Layer 6 of a small transformer language model trained on English Wikipedia (9 layers, counted from 0, width 64). Numbers have three digits each and are written without spaces.
A neuron adds its activation times its output weights to the MLP's output. To switch it off is to set its activation to zero at one token and run the rest of the model.
A neuron's activation on a vector x is SiLU(gate . x) times (in . x), where the dot is the dot product.

Input weights of the MLP neurons that the questions are about. A number n stands for (n - 500) times 0.0015.
n2 gate: 503518643554494500415420543440411220574477447331408492598365475495583537254857783413606406202504618625457110588336332707391491349629682234565362702589417636643572527281631531490567511706658550
n5 gate: 473535644398588492725885464639647262554666398444517475326669880494255556539606304600611593478465528256691474410421273638253554451540290509449539625427666322437591601578560359412599412427604415
n13 gate: 608364514580618606443431503419325569562451394474321531442440582486580617287483459514519071565419357565669611208308455704711615486526553305706456522636259426291511617594518515426599424456659559
n30 gate: 284405552497376463276495569567290542587451524379484512704466940703540594555421569274435471413513421574417400633754521430584459548650520460552337337577538510376546745316498289472317534484468320
n69 gate: 369215452438308605353477874364410505449432738387530536428369795505592541712325506430609316559374466578526557488699470439393447480444664485375444402276550315738705585454550563265566517419310436
n88 gate: 459496546484427599469448472311732656539468592434526630413467590561641569437540257611604458262462845277543625418267717508506599467479603452236496691406652434512665706605417300562239390382590474
n99 gate: 366327552554460403296442688379400556475285558413410660585444708446420416601281488342619453461606251455633141272480190539478158614337266459495523385599508541119389539384501511654518497416533423
n110 gate: 390694222306377585471489517450516533509408593423655605442706622579649416571598344360600390486448732249667432567463680463328597536554621479455561512585546327817744628356378072683353667434512440
n112 gate: 460511440559677364440615408695563495767719425532663686230619519728655510268589380483527485427503453398445434652257399497511754223495549404464645991680438380584526758234384464341544540436562251
n115 gate: 362408464521392461605503307624284471512740672657758512411576553786412351414680386332525372360444434572636593387660513590539439627683536260581660466417636315124416448546504038542508712587720531
n119 gate: 339267409555534476649391378590665269438607592415629711419561383382538532315465340291704428666166458365389439706378503495691387357587573519457742524444551532383457401630540433555541601749330449
n152 gate: 512423624628476406491429471485359623549544132546561331559407400521389633609447549610386512447601605541471527383663651516409323549572274611570493417498414540574276432332529573377621433407541685
n158 gate: 510319585543513460564153556648298422679650406492258653647439733169481374447475499420612278382519359517328500403413703457534591384471873699568559381540530613408596511332723579605470641647591314
n159 gate: 560747265413623659296521549328645769573418738483466547531603473484610330852516409434507536519500661313395384454550480479281494482593414459463457727483346385365661422309719464519368781364548366
n186 gate: 472525617506429767324412468720447620562637499710609572421364535573576611339500637484600518476550659504509627530780514496387571290537427443363533486256435488251574614798942468540485756206750472
n191 gate: 510792324431412403643541653519418562624621412554452320549658420629540446425685461460518605591504664695508563431643509773681545335483617544499347549462762521547604532377268459660699471409735373
n2 in: 536410618495455563331597449390548553445336466576614329643302111522564449461449465681457154501322569326351592706563388872557569491534682595371480521395351456226619416433679396340581708360393373
n5 in: 712375758464561565514385448641551384456514402165543515275626669578504489623683580435562381572655365419600778197443442523410486443290685605361684444542485609450518784629280341353497451397703482
n13 in: 536566335669416384419398638592531514408672742566693376590645342671407430563709303688516663502638544523613567731495788288398603617508634616341370746376585589642342364118630522320353779281384543
n30 in: 348420452266357483313393603589502370730504581311519367599677662283435397368754677508655539565637535459507474416426573501701548239567562525468666326347506563371633734484572184433402676577248376
n69 in: 356634584545664257424285365403555686527641696462422588377412279633383404367511456234762451448583638356353659583500496657454497513766692608637173412473513634393342476448320601345348413448660439
n88 in: 639693455500629421493507551705564509547529686490527495384677448684547527386372538462702427382826309598830544472535197528483413521557739427663471680273370556551436581404466565250596570612617184
n99 in: 661192534531569569662416412226560305543616483714363316230704495588521619156461360717503477560193542777404774550297632414460450569404648473373483401388365349662423416347676362413581493439538440
n110 in: 228451438462144716337377662709375546797659474582509384620545723473425539902387606339644465466532769608420581377487226621463161628452540314773441725468549602510433341436306295489420775429397508
n112 in: 394530368706338407400426351392575639606482720360538495454453709569175652568464705390610318546543518584687484389347676203215335465496450520556948527608452530447563470537459329490380565420370374
n115 in: 372518724503496439339496534332532320466383281494544551243644439482642513328601510383251713642226841591605431289503567491549378533260438678396511412694601512765419422699661606127408228408468344
n119 in: 551662497484591486592666316326568487360700575393684504327572493482467316809261408561407399423573439683143493365306402517417587530591610329419376616418588551523615456601676412472515339648510587
n152 in: 445562563510714422502367516661466473527456410578420480521442596493503551595314392514426679503504452617553451458615544309451448594697417579421608371501374573553318490343435574493679583429660743
n158 in: 419580436415435472455370520688075713685639467331531429500374746464340330763456329601409393343452408460465613401550667469380933522466599425397470496334476199299597467121537412703387550712447542
n159 in: 696464472767458356430581299503454508472552303394741612495701601377359485736581545618325533595490382484526523507558413443712326191123434463326361425608711269465365413438406686513422426312427478
n186 in: 510315450626415501591278501267586698375339607606401493542492424407646469241555318358371507618333428526349542411437242592091660495644448618524616446356539648527287510216248445615393406459574598
n191 in: 500435539489610610443436366653456641388460593552546606653551607405416430823570336722484665426573584449576596756377502398183614611598422405533434592397350343481541313622585344444588622288443347

Output weights of the MLP neurons that the questions are about. A number n stands for (n - 500) times 0.0016.
n2: 450767459619513532561363534535448342405543438472534506450586479461458804577591847548677468287600569680571456597393399530521648557641483495445263642569604335576572491246311354441556449514616618
n5: 386536461787405429344387255581586554340428481592617502578655540522446534402485687525559370653454415368459547418428545431317350540407432629487307401556432314448363589182439561483574521245417458
n13: 607699759358670593440460420399553377579324362525311616429263540369426513556179367387451546591500578443376572422534655405420545357653335489345625420672373478586387448537552458581574649609440705
n30: 651588353594410386615439460480603571526570596562547479341557412479312667236408363548336500323347500376363602401289650632594484543464617535602471454588222533736317738485491605626540500590666536
n69: 405546686505358631677471431542325655526551529108486527691470724510255701435363460400435485667412582373381594469414661500380470687389632611510448527417672361479840497578618632479497491528578593
n88: 389532521493157523504708394587543427256479765450641466503564385652624572314456414405295600681507542497461693538544468576610527608348615358442516578423666303637523552441614649638343261528400500
n99: 511487633491609423498595514481342418512483669537381619501438268492421265577625481652647585532751458629509546671479356248502436443826283614366431302555499674767526460505480505544642454682531259
n110: 490099492882475588299510705363571309483537292462596340543637549447454311708463548413314650429297463549450566500638299501478453547374559597393327506539580777585636648602552479617359482509598319
n112: 406542387529375632576609432487545470413494401734693460413629497360385393468191448436596606434433533418457659337528668681368585593428536630550330469589533459661513552537579534635299583516767982
n115: 509508579535489362437568449591496546730591271561488452638522713778580365405485429334607474268345678598645418473520629652612447522322347424687738440431789485503499503822762382476517531627421514
n119: 504444681255561704604567587581488422466528307680502508432482541649543292378472415480553400564578524652566651499626564608543481391766499552703453636702514528653551708545362568649451605596494410
n152: 432480322524404451458502556692608499446564646507551365543553450519521489458616443414532437670430532462492551454430551746471560576446647484424409566430554510424437555416611477504471502568489212
n158: 598598443389650425691405607490465390595504632473320559544289615464550598357474809352565399524513461410408273423638612590316509624429586526538321682543249613656252429513468567517415537634605505
n159: 271546523501427221308322718391666562400462638519345747408447501424580443355441589640524396417590419443336546598470534426622448507498284466462634419403433484578432454686427363323432432527815487
n186: 472512521435639442491508474665150520569744435293671725492519540502517511710294608408614630367575351464653436369574484589529388355444661394686546545426601421362520401553431654314506542435585379
n191: 438423620372466528490487656335488462751408494458512789493652459608484501533539718351577554356496401587486509475564400444649450683696623606460414449346549508548597603491346386399487325501612412

Each question names a token from some text and the token that comes next. It shows the vector x that enters the MLP there. A number n stands for (n - 500) times 0.016.

Then comes g, the gradient of the next token's log-probability with respect to the MLP's output, scaled to length 1. A neuron's effect is roughly proportional to its activation times (output weights . g). A number n stands for (n - 500) times 0.00099.

" also", then " serv"
x: 732475544511579407495509502558523538465466583468570474419422491371535667491485385564315451344433661499477495462502440468464472568505477469435538427497537470616604389557552552537543387491521555
g: 404493541509736357387532559528458173618628612452640568729498243323639637708563568606463598426464431641674492447665359396390536460639555197570368532497520399512571504356550412601449311298288643
Which neuron, switched off, raises the next token's probability most? n88

" ", then "0"
x: 514471586547549406454564497498420552775454386589600496532272720569471477490479528551460532576478508554417503562420491358529470573540469660333663561570361599541622548542418457536389518478549585
g: 475345535689367717597445444482392561457562493533768592517515341577647625317741525801606490520619678552512455306528443479399273416327498506506495570458591269492517650609593539554519681441910510
Which neuron, switched off, lowers the next token's probability most? n112

"v", then "is"
x: 534448552475703420418496450479537473425408602415501345552474484536443428550570421585504637375619570527364704436479414498454550509545475374585541498397526556441442462594440449514441539384434514
g: 397711498600543479432498493464641302308702255428451426572477424618346609426423698524488545615467392475414551602527595528215604592628728641255452364596255449298397525644462567377313473294281565
Which two neurons, each switched off alone, lower its probability most, in order? n115, n5

"od", then "es"
x: 448602479550742454434432552384574546389533519460489275531494537448506475516468426472376519902585563490455458549515376423494437536529546540497506508607537565610492528484503534413507452422596648
g: 602498520481571474380418630519550336539319552342450401536350694443674728595478548592434539411410024526311441580579521508182502285639476348322528271603594494449545589456578388582291500433598494
Which neuron, switched off, lowers the next token's probability most? n159

" ", then "201"
x: 507434516396621401461598660502500585808512366538559508523411626391552367571459529575459497460435493565460586624446559345492536535557470538422747529485525536453575469494417394538334444460600517
g: 597343496356472391675572499308430594094367647583534449547545874376561559417451592561551421522662500348382396584483617368443512343774759420488618612384580589379378535339493484425388448422661475
Which neuron, switched off, lowers the next token's probability most? n158

"er", then "ial"
x: 591442442607461467533512441533517576346515458506543404437540517421567476534409485617282568537568563537504516363561420443527580500429490440494581527593519579530563452503417503546515423562443742
g: 268391497398418560372371469420544472603422448192184591727388602583355461459275431637461433532555473478721403459588302490631573416661426637590653379592737452589505700530590292513411255598516507
Which neuron, switched off, lowers the next token's probability most? n69

"ric", then "k"
x: 519421600598507449487496502497395562390420553455462513551460469558470477500567521594516606685576330515461479410558460373493440504598350462551586469543641671437498364642468521474490515451583630
g: 522622531333545589570418482449514676504481539735404528548500440637512624580542726561471515479424423487405317666575347435252336640240557162472430456541090545606466323558483394441651549421743596
Which two neurons, each switched off alone, lower its probability most, in order? n99, n158

"ent", then "ly"
x: 679461462559508514490459422547521661490457391482592403544526556380448585452377407504375567460475495404502488384462443431459579514559504479586566371511593533598497516438581574497513434478439576
g: 341637494567444483609601618529366472713656507590242375673754659324322680432391296569591434510387569394270448499356566547291231335747575580443566457466459552624533610519339495458646435656464391
Which neuron, switched off, lowers the next token's probability most? n152

"ol", then "oc"
x: 621576426413557429414466497419466468434534549567361298625600541536561572475472592602357532716622417605515404616514486488432475597577548646536493455453471536484476420570552426459535415421542558
g: 615137444524545600272589330441555187531618615469445443251308486458585415697622512599522612477570748447350445530576457421668572561481453656553558421322650327399650441346537484295375488357361598
Which neuron, switched off, lowers the next token's probability most? n110

"==", then " B"
x: 546477588471667524544573543584605711453508565607554453626393507476452537420486481589489561461349613506513505639510529548384692574561526631490642467495438356668479492454509479481500493557542547
g: 723405598475492351663338503614501528466701427584154500431581430381483175402540684599397696585599318369439557466432470486295570453306370194522542449477730602518596485611639682442560509604432430
Which neuron, switched off, raises the next token's probability most? n110

"at", then "ric"
x: 536443592466732410483506401400416492660512463518621461522606635570490554400496475525408520823641374420510618537475530399381447589491498523578602554555510553477455560430475509513537453293491506
g: 375397451695669491796491786447342629638649618429361620653716544520638608383476482594676328347417323482638408420468515689517698492665403427613325462521588551419390547295537531633633371296509464
Which neuron, switched off, lowers the next token's probability most? n5

"J", then "ac"
x: 576548461369634543462470580466473469706479376481646307599435503542540517370571564444643728715532619604440459454535471400527483393618409600386591534433443595527542303477499554474523444556517713
g: 375411349661434425633366438580310551741536648561437478322337557388567187596681496422412611505729819446595548486649476456434451370429738390628358557540453654578585663699436436395492410404290488
Which two neurons, each switched off alone, lower its probability most, in order? n2, n152

" d", then "ays"
x: 450445556456652437468497555450528426665616384430531395504389568476471487414493514525312545323529471520490493439498496443413443631450497603525495507331497521555591450513500507409444399531518773
g: 520637486554489663556508317460328305364518533532256533556516444500384361652497457417560203307534504330208616560419450383435394358691540562527326500539477576234669455455495736454280296491686335
Which neuron, switched off, lowers the next token's probability most? n115

"em", then "o"
x: 636592514443544542484512388436390404446464520377657521544541688596621386493484573493366508576497420576465537505613533393438546518466496616601488500488659525623431476650514553383566539349441486
g: 494338543515599237542540471497425681523485323584515496615302375584555636448397639685518618626626722588319486675485457247844489596765693467539687452579497699554581380513522418262447464511503647
Which two neurons, each switched off alone, lower its probability most, in order? n69, n30

" of", then " n"
x: 575539495561525441479519469509373412498619551509569540473499514465576566552470625490279599463577474446533553548463370426560514460504552464482555407524553601481576465583445642477393461510461519
g: 547259399555460566708489394564715419403639556510486403425605389285440273631565338512498775435185347473481577472509456402579530594668587460578635480362625513428551138400477651614356663361517651
Which neuron, switched off, raises the next token's probability most? n2

" L", then "L"
x: 430490482479631488400513499517456468787493564584532214537490506636491581466465636459461661501565485649501516457506535290461513467461418391525527502450491551479589526486502554499390401571491817
g: 628567488614447667406600578562537757665364623685716566645333455414532470450452597404679508351369514435482492526431647654657156639675589772357497449523221503484473561587392462638289557461661580
Which two neurons, each switched off alone, lower its probability most, in order? n30, n2

"1", then "-"
x: 545548485548487545567614547552460502541466472492534484486438527458482507525566535575339425625474470587301498514585596349470391579462553866497503531445273528563554555478501637501491497521445605
g: 527188338490631370319580361538395416280550548654644521491578464375486519574344418543260779617454511699563478619520584383574373656335675293386626702350564520488452356505522517404596252504301576
Which two neurons, each switched off alone, lower its probability most, in order? n69, n152

"25", then "2"
x: 428425517616468592510651539502371594572409474615520410432432484560473511582611611541213654667537466599351498494537642351492478561549556726412527647500308382453512482513524755479472586441474644
g: 275646530534388420615463761465683626615485456357426608415374606468524346512646597456712224474480425422334521477621572582361573484541355642549642289388364406405662799501416535591254759506582403
Which two neurons, each switched off alone, lower its probability most, in order? n159, n152

" ", then "ord"
x: 453451530436511429440539598499494544802499378489558468567436559527522435553428483550397591370419489484457562577471609344485500537523450567423691540496510545479611475466373395516365487426537547
g: 272260442642476551279320635550518597372567431509475250545683349424385530615413561346437545517445383704417527419642720508634474267449298198424537442371519511415450368378460416243423346551659499
Which neuron, switched off, lowers the next token's probability most? n110

"ou", then " W"
x: 514663488549612417503591589480487558412558503588406219473481518592455547456425438594403479719469547456477640600528532430519426583479524417477406542467481634414423471533417473522662501494548709
g: 517307536684627590568640613599581643477434709708277653335396422382284363412709403567581363405681411503713386446210651574472544472452555631379685393522469551440421573420444667701627498399517694
Which two neurons, each switched off alone, lower its probability most, in order? n191, n30

".", then " D"
x: 634585466391612481561509521460491545510400561546531455377559469593553530426491461456570623792498571395494523472478587346432459647571515630519577418548473484561610435449481642504407473447435858
g: 523384505555664427693585449667563600433549555695347522649424565449775323375456493445415389515790303417445457511599384413443437623736523383546675502374465837470437432647565571135610449387438452
Which neuron, switched off, lowers the next token's probability most? n110

" the", then " University"
x: 770530563510585482478567497601500541575552517475428385634523387351490499415514430593494702376503511545609492567458535381560548490506493454506521523660612502491538463520519865447550455397509553
g: 471317565325720594318624450525424543434513610378149321580605437489539533525753512526613613521634484681348278288610633578599443513307387319563444391721527537596555410359469259531628479625435345
Which neuron, switched off, lowers the next token's probability most? n112

" was", then " app"
x: 628513626510523327520436393551582595472512567538583520456455501496521497545546471467428558328419583432652511583479453552547416631479575454500591537516537643606611427531518621522511412473528591
g: 448379517587572593752601691484433391702473493479784519305557639397314589609624460475567614449404470649420485679630464635394587497675413303454446417305368459583736560590561510416712353315200639
Which neuron, switched off, raises the next token's probability most? n88

" J", then "ud"
x: 426532324424676610389478600487430476727513461500625261596441544515533664397506644450485678536523616602443485591570567512425369463537459461433557470470522653549522409491510522509506425495516741
g: 599047368378458810447449335466611335559519518463413491515569549307384527567456368303386453478416608369774405456589426401276461352365385478563448538510220685511340514373558539511578590478459369
Which neuron, switched off, lowers the next token's probability most? n2

" St", then "."
x: 649522575465706519521449607558523426736475559606484454436525501425448654490554411508505553424554567476535398532478494403492475472431424568528469549389578716596446414441650616506447527486394775
g: 644694290584740625462709557361459636668473473362726499263644288660494696557481340468291516604572527325513608539497574571445449431553563558646605588642273567541404476661565778685574560525550625
Which neuron, switched off, lowers the next token's probability most? n2

" of", then " the"
x: 787438429602633432526468441512443422610532525579415637493433532509436441431551442524324601685511414359474522598421470569597537476513529552430589413522638504431502425571478684458416569494485656
g: 442296603732516206256413435511516273654595510533700498469654481483559643457383405582270503440566646433466500718573568470593520284433499734611775477502619589584421453397515410522303300536744520
Which neuron, switched off, lowers the next token's probability most? n119

"6", then "7"
x: 454518483494447492498600488559513487554498504510540445486465510503448510611542617516365555729536471592382527478543586339537429561506578784423552652453218470499567502542579683477508608466475664
g: 243693587511415489555537646419719612593529510375302616493380717463449388537503613441610225380444533321246465602432582573558487567481359637467565370801466287506694410493503641500316755531674546
Which neuron, switched off, lowers the next token's probability most? n186

" K", then "ong"
x: 519532543334685511404452482394439512751545393574524122582530483614529501556505606487516736711539550524433453491500513448506373589485465715318471564333498650546512396478629492636461518589527668
g: 463625388571589576432642450499530615398477569491437609553648499821742310697704629593513485376376613281532614265489508379513363504288378485309616473360544349393570579742629485578564488610790369
Which neuron, switched off, lowers the next token's probability most? n152

"i", then "ograph"
x: 473417454611525495301573355476437499530467464473570319385439536469573488533531612595493522646497582512488536580537542461431510590411604513430382474424613517550488437437414470460568487494464570
g: 390206498536613529292565518588432591436587590540677789492649495641512286337753604531585484238543626577459337587649374611544668502338672262548416341366654542504604686385502371512398406411447496
Which neuron, switched off, lowers the next token's probability most? n13

" (", then "199"
x: 513516513523563487509558566547416680501540548524535509512437514571468511455554500551406593351489531388458609658592498503595609539530534954439558564475543543518552437375510468439445457401554635
g: 447533517403422472362592495631511699517437289233373745339414667505547394486338347626489358445558590614482356454420499508161521455398581364417670440659475623585709575279584539436636692390771401
Which neuron, switched off, lowers the next token's probability most? n88

"man", then " of"
x: 691563488452641508566578421548425588314570412544556282469591509505480530517459440629421672646511469510446468422597448497573393506511483446531456492553525703591529410483319564583613407626579621
g: 402247530671509357559649427570689456325519430575658612383559560532522093544053608382420397502613567619423383495652544605446556298459463283754522595590546534435537464481517500430567496538586375
Which neuron, switched off, lowers the next token's probability most? n191

"h", then "ical"
x: 478515509592549484502491365465441547301546471534513358407518485479479465466446561513387608593646492511495478398564550420421496386538464574480554524404563455552449463595504516475492552508436640
g: 534224354346530532546470414424408587257441533368503793401468364696606407408474459391472567386674546380600477305513186643405446284473531655595362465553449472392542671551404613584424181508700392
Which neuron, switched off, lowers the next token's probability most? n186

"en", then "ior"
x: 570474569383649588499416489514409523567423560574493436502507586566402422391476430654482612750503404532540594509479517421388494540427420457475533527414585429615505424668455466380503316473432571
g: 545356589633436347534522536402449345354420489424410536685658447553411662275413488555570611410530438455800424290641401578366604535222372595414683715562301380393633764427357517564559412305688438
Which neuron, switched off, lowers the next token's probability most? n5

"-", then "T"
x: 493673567544449581466434568462474608531431532569513387626526574464573447444511522488428561673513454538440418578602430438561616615482526805399538522475424463520449520402464436460392489415658724
g: 448619403616679440292702444474481707627457761428366518466148552542615489286331414609483594756445521626304716589615592612426531484366493384526451487417490471854489351540384489591401480606491566
Which neuron, switched off, lowers the next token's probability most? n191

" The", then " Sh"
x: 733528472478557388584503489550482486623554553581404348601404506430482507350473479620427650463480447592611471552514525431531588564427533551482375541484689478489432414499538639422497441403483673
g: 574438462154582729546385615493271602486365390511137616507369646580561344388503535433561434627577655388605528388408487584413374633550626384226555592580415566483297439485385536561650661725652542
Which neuron, switched off, raises the next token's probability most? n13

" an", then " \""
x: 617475596497416506564556437465596608558474533525541422600501458508455540513535437493401684474480541524705326662560543415473517476606538481440494506519669518559539516612534604438569495422494589
g: 636702416406575606466574482711490689343396435438489581550408350562434220538494241405569391563658531294626492278447358539373495466358522820410430379415400641311572404613380529287481690602698519
Which neuron, switched off, raises the next token's probability most? n191

" ", then "9"
x: 499477565528551404458568494501410548787442377594580495528283718559465465490474511554483536546478511548418501563419503373520477593524467665343669526546379579556624525536419442546380531474557598
g: 121425620526466432470602493581383489338553311627441644419743711553672556611475562430440643522607504480304559511395443555404492380614669394466421360555338166404461448400704603714302653547361534
Which neuron, switched off, lowers the next token's probability most? n112

"air", then " in"
x: 570533445536345420589569491452487459335514415518517342545568463515490434548396481578248523429499367463467474585553480462486601440478497455556600547499582658643517533518459510496554427518471574
g: 640352358591741421582505504592897567352421561483695394327585519529461744586347463524454538452232464544683539280570651432424689519294498261467462457539392623355598377402485538406482294432492393
Which neuron, switched off, lowers the next token's probability most? n119

"[", then "w"
x: 520529544512493539451590534347615659466415423598647540489519507608527619522538518546314537577449378427469570734555528547433529444581510963444536579398513595424566447439395477439455521341486652
g: 479396582379369799364654619491490491324857420451679442611711598537331536414510478588510172438461717554624437554482432442326322643375736538534588362373506509511423339370583410512621524444683516
Which neuron, switched off, lowers the next token's probability most? n186

"as", then "ions"
x: 658520506419545469480583515546520514522463501540434261478517553437496408585553472537418622598483389449529633437457516523471542510496464508483705575451583635505578402536485525493412543413541416
g: 255350414419322321291472481381491528421558588449125595530453547559353535499701505348454289368444421332259573487496425623426675398359431718599681444503464406585513650582553549674442533470560193
Which neuron, switched off, lowers the next token's probability most? n5